Layer 7 of a small transformer language model trained on English Wikipedia (15 layers, counted from 0, width 128). Numbers have three digits each and are written without spaces.
A neuron's activation on a vector x is SiLU(gate . x) times (in . x), where the dot is the dot product.

Input weights of the MLP neurons that the questions are about. A number n stands for (n - 500) times 0.0016.
n0 gate: 419385407592489644600328436546458559578409446283676266542563376428333612376345517287602468542462545550579430422532622674377647561336500644692574518468578637645623590686383638665371389532422496672647496721444417615571726507215460515651545655436504422450511627586392528602262458583672374676554460702571444274363475683507421497632661507388610535351708669454283500550547358514572616349493
n3 gate: 661469207504380465406277296642281594573439765562585584447439436733390576566308439292496450539758466677657642635508606553536481799472598377330566362600644481598481356406380589592523772477585753661386368395530677496330607558546316607527602353305760411527229496636457371604434515583457542477492547314678462765519372742520437478453626636472581657377599569469605756519300603465328477362496
n22 gate: 700516508626584699619659638713355511424338531400382500613784630669575504531637303500500550653368421465496390707515708345555496504433616677258596371627454709616424368414466515561465392608389320306551508791545500537354500366579405238469462791670492265496423697396745470618477617469671674531617352353488324225561585504445465493663375435512465557669472687508623542304500463226586473351347
n23 gate: 429361458750241578641388458719685537595627754905580399549413512430791402420602365423466477401605500454736409485549654844582695465559593346450717447584263621511635776485568371571496427580549410477496504307530452311523555447470484362550777448358523598481629474657546575417534739481365353400679589335382443373504603273386546726400489576349390523465590519572661568588384642450531428534382
n24 gate: 616748576512603496442324571708531597449597668508579317761578492561318433611504402609500695397442278484609524670602481424358707605659727431532702437615181480570500744515603516563552380401390435351504500596484500538559488429481475318532372639292593455325479603576548419524635488569532402508932754617635397477520500440561684341456637667573381630565805480578818755492548492512741845594255
n47 gate: 597736700477438662579465570550763565388443626648194665542177492460409423562461577642585508547599623377354635624392634554389718615548559631301387488566398461485500649704434609485649645586446707413610500288634485292434432504412331504713286613449666202601653274484638325600605443468539573630302429592410144588481477571657512452665542531559508577404556620531375331831681533602559600558376
n94 gate: 224533358452436516644760624360516610464642508456576714496373566492677591544732567435576694279571567823398472657452212526566484512747549570540692413400411699731401563531484312794848306536692336166671571516651629607456587548713533358671401477557525473472385442362557645356548464595500444439381549441508468547592613492653671385731703685545681739549628404464677500275516362411643575492328
n95 gate: 349504381538527604578419447349511455614676335572330316500391527562526586580651657400523550568552444280419734500568500492446519205707550478641272534527466466637624455552553511282331634618333694203581547237335519399717129492534465370523567470496535747462702404439438671541538399469442534554698539593439545459572622615543531445396692390496462308574641693417603673724180449730265399632606
n103 gate: 146387511396540408577665507600364606579418683333353354400443385463521543322320297390726754413358699596647450583600536435456276423429452615645684439341533421553489234398442558543591540511554312573460526690507408466482511525475796446665468539708647296496531531394632397665464539559354661493670463564395331493633485555694343510584461355504392285652362496307464572540390424314658529554518
n108 gate: 546512448508424589644674508329333414468256524364389492563484628467555374267285516533468769205319500480236456632480421666475524500598669662560516500412363528500591367679448209686589424540285349484488712586654391576692607512618363393488539212339695420424364747271435668496151681520196524423500618496304349410373452375442460408242330316585628611480410329713705425472504553448504460385520
n115 gate: 584561690544536655566775448385297351325465391805532690484524533426335504323364468427393605692402606769533413320230492607647315500607666400528304381372552738422694602473444265476520387680312447411780371422460348489312438304445359568663469344476578580556577481415451461385632327447768389476578414468276313296552528460583338673342563584394312564603335412532484488773707462399533532623165
n124 gate: 613622585548576610590593404428436441312192468536668880496702488512366337593720761337345556528587437708573488207544401449389496308446379717625548536476484726461623642328360508365411617713516619549626487602480531508838422652752562440394220402646496588544283251439285630524403437373549627642312700425612604433400500573479703289605436395561600460632537544448266564408427496439553778556652
n131 gate: 587550576523519504573309350493691319342611393561504519374623725535714616254511292630597147436307474439439624477515608636523652573523372791515602571466458687603370851629545444522591500379414508435511602665671563550545500681537715528435433625690711406387456599371626670534629515357454604496531607433492395356470508584562416511542440424408153504689779620604545388440569298253450627582365
n134 gate: 609625387620891595538821334400558632365466621601596553622515628492640715496581538575508628531462523287465500546481153521393321385532642683310403366543484546466515720311574423538750344597295417637496315508447443526690588488466387628319618425527220767376570478402602420385488527698559381429488488698399647257435624418396292348508423384626570488417349384630372542310751452543402634338542
n143 gate: 370551390635648421712724608569654538570664359406635642784546528496618538301659657389677520442397688615528658551446515790528550500476657620434574650551645600580412660489543496554641508329655480421567427738726610493640676547561738882524546663527674467636488564394362538446340595496744273288563634385761678489569523476769701470425627582595620593663620477611504777496417533516492642461694
n148 gate: 340708515284717530245553604303541423668467349357522408559496535462672415684534515846403338810268655439177571657426596285450596508458482662759388418504432489463663581485485601541424451582455504454485578380378496514414592575599446312420566434455588418673496652534580430262297599473530263534404508703474780518355812542581439496402611526626365496465612560374455344582644314504420556433526
n171 gate: 596418567401530387540646563489412410426391388719202376544712416677511273481434460534603370644460540459406452378680467386712529530250500450430659376563455387529409348673382599474493768426662557346421588446398594465604679663398604488451362583586349422389351579444620543493596406545485876664345515544600368699460504437206448380272387393466618452606504518427218588293376521396564489254710
n174 gate: 552699496396739661440364646710630666143504333554408557470569591342477538693634500288511423523292417355512420481335568488681553319397398794581200397450465397500546383620573450576574442519623539539527672492652530496485254334542592426524640463348461559774631687686461353546318545520699336461406339610504473387335724527711469718305572573524623626528230542382291626531305574488512637657458
n182 gate: 587336286417658462698462488628459638388598588492657611668598436585707521392215696399558596616887422580394475753389574615534455597624375492629575438438483356480812545504351591668605496733438844205508681597611605520700303517484461433736529803542606139521571464391479602628438361696517369571648496655325120406418425525654698397613533525555546541662611579467300438542403468567584475310744
n188 gate: 439454327400609398431572413732608325616451745617841537368603625376590785643392623475471387425422627164619517479786648478803422372543355862550558446550382455667372516667421467826698445688259769424657340431488606572253556362496474714432414715293491712508571496576339570380508254457470450263291513631492529512546404293556627468521533642292475512449530454570571355722669620605356483649558
n196 gate: 513347458621588440288869408671650357521203712635546302343533746393410687550471517312409698441661599790359383621454430603581504393522433609441337371236357562385728607455709642541373479328446453373240626569177525344634698563348583572462393418648654368601674772335411635579466471620390686504432231516798638434650740521400492681381658513517249492702461650492437533445453584323402483592396
n204 gate: 550415674392640639516370616564552574520236484653281551389452335467677536762448650272516440376721433492838544588639500334459468426698526353596404571689552373657635386356536372619520766689580533594533583340638414443468682712350625719492476453540647653492521345391463355607681350800528417212439663413287508575404488780471390423593460488761328615640587460750802333653630573423423563552496
n219 gate: 828610728416552652214537331592308457584500614520428333452564338582571604290636413689448561568508266488504244395608694676694750504496606477488677576686431488504480595425492516317614423460645607488455437555301472631464546730441462672861579414337459407674534336329716575836573401351749440590549484873617488385384439500562480624704408666640387380405641396476326388456218454451590628496520
n224 gate: 450479301466341468507462256596456564174524347600428605466493681320804469635668500556565580479348564812546483545452554724609595591383458334448607367652594585423555385440641445514688493307741461430304550500296342408486482686354546600500456493577679454469485513497472419466476314348664558406511458497362565422483562469575374447594568414700404490716571723408445636552559556458437544517720
n232 gate: 473504575611515617518376467655592627463518568399556515566390603683387710545170577689426384526558423693557426675600624575515423481496647622463701592522399644515592526540329363305538541526463626726538713388390620401437423307544303806515365540545337543601401478631605595264698412557632629474868458493597648515404336447608579479579666511257377404645458578548784485388459546282500655648211
n233 gate: 691539370438574306678374329423349443318420441406562458140408416480359585617430692508685824609630745690551353566597596645591492591516712594492519608473574639473496595587624566446449567473484516397255452564600766441383188516431645708417401542473496690613512451394524542643434634480740550421571389661519256508527715378319453392610546711338469276309524775577617331621342314661599423473438
n253 gate: 407500537530570440511609692489511344459471537392423610357639687466598471448548456462813575548700277711492614763721544563413690477553664486478478566489567812486342725337507308445567418693629663534609542431361587458470569444566481318575773532582598362388528435586451333504526380458293559523765526369422382420301437470592395543774489318526615309492634459386653581753485252440485390669345
n284 gate: 464469647450600434605341450496477549523693632384588383557527247567718523596401447488473604577402689445621378408698621414292655578413518556462642580619778530703716737680730443595364442562420386640258440597496819581758785473462440500473455336558660537581610433473698444626481647472613804380590688455577772549527485496639652489372314454300680378748650500511546500504574614372508694614565
n0 in: 496479384334542426672325569393393432510534454545590483428442411326483370660459425623538692549480189274521583635417486422411606500325415346406632294632678524541812415557406507603608277441590358493373496507387493837667554420483392656719129537412521384604390530490468582452472456539535339447454468387382600663483437475615345517465617538493569490411518265459479706597489335514451452552448
n3 in: 618565508444770599427223579392511471612751693428739685611407597481463311342392437500478360616577533481439552519578533572412500768407581431444402478575678604680359485423575668763390447579463650626450516712470529296658573553434558388592714642363385489459492576625352511396462268365626589610680695485632519592713394716488500511549597824374474642304318620701538537538508582591572801407616
n22 in: 735597565609469344430424351405608420520483558667412389534429374368547375524639443476402500459460540372410662483405711453427409476374279447456541625681452584500487413480473734598486658582503451700493705298524600383534588653681398627535537563620365386445728345582483380601780436692669349534385656470445256333378408407599690461552625500323527517273532371446445429520255474510559507398554
n23 in: 463243603547434579470496484570461576341373401249418700550705307432619319426694381564376684348442296313464298348500592737588585548676463417606711341441201515504828806394379730458390417762449468639464569489585450541516480516776674446484546523370480410602268602402354511686293604436607388595392548473594383450430563449278472597512450500468399333300536725573241403469520582606579512341718
n24 in: 229580568755398267166584692680594504579512460547206387442422415544488344492551333400613619421504415652624531346293422374621558661079504496765756520287488473585562465642492496535476722551516488660376602492426381335370500307473410188468539558508600628405630473508348616343480612395520445703564356461642296492613397464769556462420367393504417516480366873406643516318652466448444570590689
n47 in: 492549527407455313540363418560683687369504401534646496626322318258382649394384678573448542556441685580313433432343618468531408293546489587425669533692549589441493379628492672511617625594448592466470523500444709432594597755430410693489507376519550518508536242447728393593605397731363200789416618640647485423429470572461382471234396526297290474554454478422606255695732536368702441243504
n94 in: 556585674614504590440597511515622399576421326231359447594606539308672269346504624761621504641372564547422466668800368435386443398610316585527660428462396564463587163429684382576558346519569257620426413425481691365416366531361679541640571537457445302565354400577523665409408696680415549550359375391293180455470462496536740379515443527473362777708575435209454545638403434423418451416588
n95 in: 637745376614325448373496761551543581401531580647457547617637659881383535679622453617740380555668461460347406575508590416545410573398466508425484370520492645756676519241472457371600269222678411472528706338535709508401435385360492699681500388216383379607525396684576461453405597403448594344508411379762524589370512604398737378616649476387611335890639512280580586460600500280512374496559
n103 in: 539336432796530645796759515522552625740489504379496511333452287569496567742586485496627534323644504542615601526657607596638359439515323663492432463594394519629493312416395710597360511364324373584424566555615504357474597601677621452626537551553626507658548635436500482369606400708443422481588619315594320485481542394651763529504541372393545444747651549671693731323462504731202500743627
n108 in: 667758288458416574544581257481481265466403823466511590447425527668616319404511455395606676683481691826597534351557399545527650566477514559504599323485512504574462638786401565752646569305603364570446670463696407613653555603429520484504440463419764580508601791515465511458546346438616334539411558646428713713409519488409411493427545618710588428688625496549469617309627791723403402356428
n115 in: 766557488367569281437607488524580306343436422476371500388520554525706568516649652475737463460596632517599343626544484371670308483475382598338346352626606271682564675508472528588639749504452052471418226745548500446346554447739462526356448429381624547232405374333594643657492396687414616418583603588634565711536524459831570671516348784442731592529329435600382684622451585365648700271383
n124 in: 311636500393431453728539446359206451554526651496362398542378500645541561488573436664649523446432538214418595412477345627457614508725609481458492329681574572451477624500454703473523523519504280656531356579602706650396714315508316652606647545073696643423876437295765632527616519646500302387618473262450412617534485578556418496411443446625296511472710458420473492384594441512168546443347
n131 in: 632419643721569395652825351549508627435432577431618470575436417422485273289569225539549446408290605473418496565470568671281470621606594493374660553622592466537390571500481694534469396557530398547733365344545343740446437515590643475605643690384375643634549555365442455667592365539241417314418403477328329530344703608232485467442353561231351265629535428640247300500612398666589390333386
n134 in: 683540500833392476325677631702460578385300291340345441622457923488438606588278429577591488572390504520484686731425618538402343756480605611324484563436612354691492402578651556685665492464373708682375401582583375280444434620559508474451641543524683454424496249512472562211504676471334445617585674488656405617595280661558787298504539244597608508345594274500432587460427603548455421508715
n143 in: 518599271480690472421359426517460285500367681510598517487316231247603309310578330445463405612493507638445547473382487381316330389684503386466378419514486654397584457556510736262415595357486400314483528464517358380507538405417493464469423510322548494633471428531366510473490477510613507435514359417459622384564435541416514633647416415604578423545381358259197376724290506493452363604561
n148 in: 672398382388532700359476576707544551572622468432432377464512335455331536573216734096572379452468476431427667416556709517307425631463519318331524623765734576571194724672556648655545496387620385643467563418536343473689583548539558895602583723455480246649811341569671649325283468368520405496385271370592384634560407455550415446504544468660564496673657436305585667544496565565622480596364
n171 in: 435292363558477433360476527342670390747714457177546217248688604536519274258535454382527570659454519761689650523334637426683305322620544620399550423613734646523262249353488419442629562589546421484441476432584307393368436259527597388689611659618397782527516432578311667292414675528445427453401615576473427542435457512504528611539346531619535488635436701442430465453516300594559634650446
n174 in: 302281515519393554681477511534508782413444508561542804684338516492545086664500493554349393428586470651473436546258421383442627488406393449386519395565389538548459653456561636647512385675390469211477508467684597493382402534552468427454661363381345638260706261431519660462401373539415432423399457302561455369398172289696361627573365721415629202633394466515443489386504554465500673432523
n182 in: 467302339433596593477573393753555500516488552967460681390472730406668457636329425370575520647594622305626547400354316572382398561688421462612468425632636583395441352399233373409665568316595423270662546589551531572568467568332537577168426477436496492380800612420524679729480516447585465375655455692380385414674404552553690645351744796443604294508451659472360614540298572335496244528583
n188 in: 564281484524643645639591443407751596467568368570386822468516134759488435561614287421512488308460351608583642345581588617483319242341492437512304391635426528592323528615427524480446644586777358454761534421597440500431618610640525661587352520747438426737483591253360416334676725705256431343650458291721431384488574504475554606673536508433516225692378577645377488373732675607338460370695
n196 in: 568451484544297673658553775629488678334476508504468300216452767608421279398601376587826296549679456310484371378500636427508680682375622394374468544480533375512504603231370431572451610480334297558327534310712429585411508403134315275578408453692438675561504602471451432476463504803315620430446550548313399361770598447253381601566444703529459548542266480360704283593295500627558516460451
n204 in: 615667591410504420500663414406723535492423544685645547349597553444689589445386562256473781531566395484544590524516260379230543372666430523401304683512393461669360172496445531352484643559606279536340639473582546605445403299527418773616373412500708681539371595326388804648445407387376741452412452558342594485633476508569377681385477678524484629500334770624472449528655526318256477394853
n219 in: 641488572762524658473460718670456399452190492396563461527433492638625567640686512233682656536700382634613544540658672636427327516762586381763468555388660401516610324337484417626379203456548586694512616512496683641340525647570504785451500527806817672516394562468500535298776426659532531476232512269440500265587600625500456427303425436407512725435545333622608587608415576307512508520472
n224 in: 307500424259447446496607349530635419387545282439519463399403344314485290652587552527350603508467355589408444591399720601485534554422283515375364410735511271485616437518379376694595626258613632454439496511511290662477465481530421678665660323573554533382432302786412526519610396612795444626407365288307583481406504607293343569519560394354398568298399719466397504489400417199346552707692
n232 in: 378595576530477569240287414213410474279715303670638437526511554277507712632399544355571526665293678427726310568534493496688411669353574540361553601413421679441392338606203346619602322432384450652256539555366511396444365598522652556561352705515596475639648489553538434623345408311595623451665404633274346566537360610616336457565452526481320552411399627541579548470313590489454348519354
n233 in: 500421472403480412633433823760453496543385579527636253631446560512492616586418627329260496539519515536671535707399508396584573476516246183465679481324461504706388554321750473604677504433399552579540386470380820466704601742577516642480577656614353403555230413256421466376633600316540485405564397704398613546465602307561571305393442551528508430356468714430845399657381455492738589644434
n253 in: 578428429574685476771715449660434370516597702721449577492477472424462508701578527576714314359342423524452633284465249462721457564625345473366363387339749624462418435385390637422559251543570528675508488282492512650413738504508643319580377722599564564555725523611703481683102550484313655707560428546567535199367362583674580519683687689480630594669585590620393426653524590524448554531390
n284 in: 434447330452466443747545783330393620686573515414452474445375569553548544369552643777674485507650327534716344474311280389523695664400451565463753515578669463660552248522399593423590462519441508526364632449500762507496369489515519671193753609496147432556405356515379489593433529401640588658397534555287455456715564319461549479692655571451507300511354675482331375414576351504542496459463

Each question shows a token from some text and the vector x that enters the MLP there. A number n stands for (n - 500) times 0.005.

"u": 541619416313326465598515632485721565391505546545550575446399384391514664798654627294525379699501732605489281536660312674651499428537439326447305586563488419430571377409432559267473529421565327500478436610525610566519476283393206382358541597509469530424570565310342423658756400417636640502514466526438694627484288370527159602617614339519481595531529222337492558603676548456324568427624
The three highest activations, in order: n204, n224, n115

"s": 546499565475481430539463466733610320681486471469340579547561431389398582555492508505441388337540427700417383437524462619479592471430552423623493494294354529570413022300403496414771550151688460487385384746715584615496613279552329416639526765628369298468621338449415456620520696381533559390333525544503578483565567518565629425412656438412473472295578466454481668410518778525308552460505
The two highest activations, in order: n94, n103

"e": 626523381364447599587433638575603534628462351377711509566625440439390593646474274401526470441363616609509445356444412656822377559565622406458470406553582589620639434435297630456469364449614241660571517590658543476342330549442275437415613569363306344546653429517327499529452566345683700292251677654659648614520292463431581448501539376518377435558445394328450401340668623456391344572612
The most active neuron and its activation: n188, at about 1.1

"ch": 583587579530325698645572601550552380449718543318489209710438383503256513629490507446444466596498678579332479575522243464712460538447508464682461535484562368291569673360531514496291437440664262560535410586564530249461399423531560394568575536360312424247754479378424556522426332377485530462403457572312499553437646503670566463309693501481246473652502583587475420548547486524584422573553
The three highest activations, in order: n148, n95, n24

"y": 549532271256425471593480540487584556565637338469426508589538465320548433802269392301473487782686300486587314260503355545696413367529462388548467598522589475432645555469280530413632420377835333502442436625470564514485619642520317227550520725687310550331622303468443370471451532525427507425485566539366638732377603602513476633528499327367380576387506503448478600245718591700611610419561
Which of these neurons fires most? n171

"an": 597602486519375376539576633531687460633595336376458363465544345541595431583478450418463563650477492591443463517515354663525532591532540465476406524403454273454518468448394590468501430261517466513467422495621492331633511509444272421405439541649441440386760457572335584577349578505301419480458570513521795562540413476563294461466494542517335617334577257372697528405744458571487491585598
Which of these neurons fires most? n148

" ch": 688567419362470529761570581488577513397602422437526399446586289526499400526622515579594326508451405534349400544496349592458481556494458624606496389560522382461526499430388399462495333538580422614464319488605469336503353691393372417206529744513538449179804560439377600596489376510405362425392295608613661675508619463525604354480663453446409589610529483478507369557503509429640502481588
The two highest activations, in order: n182, n131

" B": 569690556338502469804376529430697481535456443329560474489636394410499391340504466572645514305597293454516470488331366604552457517503428494518362622424465494370481509591560523402622366397599612769420317531553564304516501645509171286223506520411342457361745385502546616619548615605407510367483521448469452530545504618559500399378449510522312523572544501472596598406651629532589490603338
The two highest activations, in order: n24, n47

" d": 649422521500500601740438627478571361454509383451568442566429413293603521474517416558448324475637451426321311512502400666547385560490457476507477509384490422534503448724379359374502378356493480675480447491654519522427366513577347205447480521407523449446798532559355628559475527439493616428417589506522675606485470316657411290492554400461279486533543452562573476514578574484695426622541
Which of these neurons fires most? n171

"m": 676637530390605572758507297432561550440461534313472423515450477416607707543689424429485433550315469435417425606467515643291573604490475657544303614615402537585486511395608519316468453292502468615489457511466331285368692568488274270373539620397439409471717278410415750550498554472627629307443421356619644487430332494374498475452466506319409450488549514504566467521646520671424591570554
Which of these neurons fires most? n131

"he": 455506579322402636375378604397603341399667504473525597443398522422569512792460525294501432582708578521798395386456421506647449383421484336650551616449475573222364409360481659257393334306689544864543440530595600595387499551720352271526631694646237438287620513572348549554538426438427573604476555473461556703314544467513343553364565548336412567501623224519522546547620396678592587372591
The two highest activations, in order: n253, n134

"ar": 470586622415390624707361644438685567459405512335726426498503438653481560476768334490483512606463184611557590471482337570558464342491434270646567626466574209584448226634616382311433341277601397555539456517514436495491446387503307470504591695453359543302712509387445530612381574573320498455417614600314474496537461473381525463447708523468361360433591543456593644462763396541724355607479
The most active neuron and its activation: n24, at about 0.95

"ur": 543518364496281481729506544517757499581483362415460507555279400594449499460469650572503635687242333579555476410344348562625449677513326343513401464469577448560365583549410316358549480487590397527474297597573544518646480467517188399593580554623417436452712406529378495555660590515421408474428662507598645520491341398517545428591669589465360476259469407439777515572569587333282488554648
The most active neuron and its activation: n131, at about 0.63

"if": 653567357372424549563527737445677364400532382531532611542457384465520698485486542340484304692779543452480539331345564602440465376526539408531390511307634345616528520373348620402691376529531567503301333688574683509342545341532355150332606575388369328496570457542385591525510588296310300311541560334317720510706548644648583660510555389504237504499472388544605546627667650545551433490644
The three highest activations, in order: n182, n115, n143

"n": 456374567307575461703434602475466510768599327379448497472477367496466525485473409561414492593685457579476553465485390513487210618637403470454694329551526452365516321300545616572570582542679282347421545543491395478460399723619481292452646633497540443477806555328441496333417629472472583463386520549544691413326130455601403403565432515611348497459531364375667502429720588474475521490515
The most active neuron and its activation: n103, at about 2.5

" J": 599627493291492655736377512415603403738608441435536392414595281541447586663400378479553486392539506545370388385551336638553439527357466516478496588420497408502497385610563414537500431432548473566412293545497562374527597449537295506451499566527496468555828396439486459616451457507638482220352585562688369485405561452353488409514509364423427502445665562467674579500503610476577362341524
The most active neuron and its activation: n188, at about 0.54

" pl": 689665540445548586843492310272629329549436503455515421469627417501429517327531621564470449515664404436456609373452439661525313576588458527509342508413493485443606477547435416414457427445604380651535431482596374421573354584640415305423307642410331410521718546290432656478428366493617532376310472471618537630596342503552550156424622511530246477523549484639601434440605516463655623317585
The three highest activations, in order: n124, n108, n131

" f": 707565493264569484832386492441610457368488427398450474526551465442682524359770459526514510408514366405416646584359528586514525550445486489377619382443364400619513550586542475498588417547638448596555395540580391382548467522465311219353431640386501427425779534410381651473559462398398527429358525522539576609426344544588484448409456433430397443478548360435638385581664602564517379479521
Which of these neurons fires most? n131

"ac": 461649581350234604700481608490631435369457545388404403609506453744527514465429349444318509752513248627679428560534459690682578482526504418634470278421400448708605485576530334424626373410493525592504466574335536468501521357578390303522483610549391401485705573500424612423621534406449529323435584530440648489323406389400469402416710552527409459256552400465565547161640602283579469537666
Which of these neurons fires most? n24

"==": 651576379422420481709555463417635545411646445319500438480564356410444527271459481610425542492686454420615435475438488712559596608351480335391455344457513569330522331626420483423343337304695493710529632458476479591391574313567310359466491523493567642355762477286430473425366541541484353285503556586585453589730694403524354660418518344530448525600466474476585420545591611350428527542449
The three highest activations, in order: n108, n196, n94

" se": 566704408365531557699609617435626557476454430366523518555469277371656393338652509399568360423656490604425425316442431749647236595529509552424556452473310458536516524365494471457641554378651304450477520437605454346519355673352330431436497826559396459249723476556363516590427542343547568416418409566630642558522402440596517430445566421480423509566514330380555426478552612373594423584596
Which of these neurons fires most? n143

" the": 619549379462509508604435452546724409432463449417547445524531374522426414402540408499583423477506472396507542444418466720588541532525544355390413648584614480433549647380477385505343554389459486589492412431538589392443429506478338365481569602624495458449845390465276543489421407594512473442394503586506581578429523489541471465423421455529371493571666234464558504469616571530522527481525
Which of these neurons fires most? n131

"al": 596466464506312562496640614474745521440544326433579382557588329594293634581373591466450590801457571513583540445604387543505424405821549556367450524502372608529512253373415589374594578373732358424400368400544452520413596471308268291280310389617493447403574490480310317586610479322467601425460545468409793706451204483471360419522637467590423579512780395594500469732601520653306594602752
Which of these neurons fires most? n204

" ": 553549593352491471824474619445623492409737409394497381484559461489619524403649512472442438494753392481462444464517402646437395549484481522420344526360524472454679477553523550376431528401542503569454432446615442604533576513535314225486418560534447408407777381557344604487537508473575435432267591394440722623417611413531374413508440432484342567430399302461594510395617637461641351618505
The two highest activations, in order: n232, n182

" O": 488563468394526590535570565405586559503412593341654482438596372461506521601674371586522470453704530595504477408485358556567324587555466443492585434435477355439531522636535516410464494599551362622332406522582475319412529598430301340497654583464481424335854463475332551543380559391461599455389734427544614607220261477450514395462616545415351578487460482414670554446495560235634439553495
Which of these neurons fires most? n24

"art": 568665549298191527622414400514662495401768494404395442362500430514440501405521575559473406618470517556508491605459422471466318473522530566483514528552643579446436507480347453454564418438423454534425391419549432330393533460565393415432520643441483351525745480339413558424608534313401662545324418538647630717630387526524438355580806583459202671429655353500536474448719700404553366588568
The two highest activations, in order: n47, n232

"l": 699548619575470583769525583385682539594613453556321636497567375451361445226697545406486402563594365577442475679289471650721522660497376608513360434591582419404466282441447491347574543450543414654489397555533366323425547349565416297387320527420244446382720516511461626589564474460547468460478427415467372615506534605461545101364576571355474439551504442558605422300658587491630501333441
The two highest activations, in order: n22, n171

"b": 521572432505403611599391514619616429454670446272505467539556498553434526594584549320629587789493270718374496418498478671622466534392525585516368534518487516445601501647452571371631330349582311829428434451609565384363531513517314241570503487557298314240543377455373482568568641455625503599481501428351549694449341511572399253608550433674516536322541397547621472352687473581658185369567
Which of these neurons fires most? n0

"ame": 645471351467427512575428536400618440541562565348626478446564417589445485379622575469518478627622507354569379516507362717548385494596432355448311425588508578456755372501255530400237418297537450627553463486601623450582366389492301477604535610663328454351689498378371634531433572495542637426290528586550694611536431446753575520296459447378307621564545370291541381429653446470533385369741
The three highest activations, in order: n95, n182, n284

" T": 453598603387465593692368660369537505449530559399559345538584310446491572589506496460674357402651495536396488499303387637593254551439355453394445425367536544439373541512453475514457334552589550645491455548639409405498536620416399351393437570420431392472844317413470537634443554401460677305333520456503534751487422474537362459538587341458660491573581434481562547477609527414579455520520
The two highest activations, in order: n253, n23

"s,": 740513565462452474593446479499661464434555497281561586540487443568325521445461279654362408587588376590340458564422403589555342466458427343423518407579412612515476307432446501530474472445668453634466663598610611627459486391431429207520445517547452480364777392501373605452426508491647519444243574570602605462614421445543393502492410425480381636487497284357707448456654644368536546601521
Which of these neurons fires most? n22

"ion": 640529492511367522522394584474693395553504451218609292552572272411601535410385501456489453753503440630573466534559407498529350530642463616431298407410669419431521668398365556330621453150530470563388456600610467307537505373685420316490414536571547453578641440435334689579463633403517518408377503628456761754709747578638387499485521398499430573290552217448547515402706419553440435449631
The three highest activations, in order: n143, n148, n174

"ce": 684603613322501645594466505419528381534403373407467513558528427584431555685439392347321353652685343532576486423514313592644208506599380567486506359454522476405635380459528450600612463453583350512510388432486528535474476541452394418439553622528564531558764497390297626291498400521435582396375560474602520507480222462551435557445542829350474598591424445306520406615698815450422488477500
The two highest activations, in order: n115, n188

":": 573733506498355471535510587431815420497580489336547486474422428454618512371437464607387538533638437630265631415471517669547349485465481337522443472600464695274540340445447472526511355292663545491453584589589315659390466535633401333393466409515519431375724571359332610490582522562608711311309559534405620619508555582399422509371322379427224685505602455431576551453642596469606586306455
The two highest activations, in order: n108, n224

"ill": 573571600576358480552403513482639391811686451357374396476488483476461556577613559525488521713723500400549332494456386619698472496423361457515425657531709379535504446650117555191413508368629525747480334472434627519552555346349223346463409503514533414402552396296400441617445666512528355294483287471582651652679429523522422309478691448479483574272487356399662465498653607711564602351609
Which of these neurons fires most? n0

"or": 584487391515321621584456607446640386429494457455376615575508308419542456533439450594383465607386468474497292455552403606572326614712352478431444609314534505506546508465440382417569422335746448692255391528509493304434591387536398258360616650682456548484638596373317531629427658541504497571462544287438667716396547502490632421507616657360314523388639234550503517406790596655430414544562
The most active neuron and its activation: n23, at about 1.2

"c": 432389481547362688596490453619602373520654488512598662530553504483406419409645494292226261500545462502424426774471549736667342638671368531530285397516408369710522481318468338367412430520630656698514536599577421383556653567506360332286501504444434479349678563336465637523768576328567395471507468436472530496232369570458563436390647556306393486325443461524575445363724670471301426563560
Which of these neurons fires most? n23

"all": 704722612589397602580450573501640594642653462432624467468541408395621284489527539452610583519541400444464309450337542582606317367544505433524590633475459539450536390474344512314369470339689482768527445317464411430665574430498297362317413530588512305416638508455348553481491578483331609432465523286568587604756571314597295352366646547400402450351608480389675508259687460736550336478551
The two highest activations, in order: n23, n115

"er": 523405498613397481775543635551627394330408292267308522559554507509447411608601426461350565563597368535594324412438438636589609404559404464468406574472561384501682376377572573313476456433535371543363362482526499476652586394401304552536595600514113498429729613436330494702482573522516610489418488459608404509678420412561237334609690618386495557427515466548445549461707598579435291576475
The most active neuron and its activation: n196, at about 2.2

" and": 699627576493439541573442429585647514456529497256419521543595482393527491493381319582570520547514281538544485559584366584486237486518433461473445475325589537558613445505495507481428409442745433526577379476313671520470441529526470348499512477533353436572838472564313514520444387629586485469139525589383692428409354499521528504419394459377477587464555344520573486594578577455652412409507
The most active neuron and its activation: n24, at about 0.33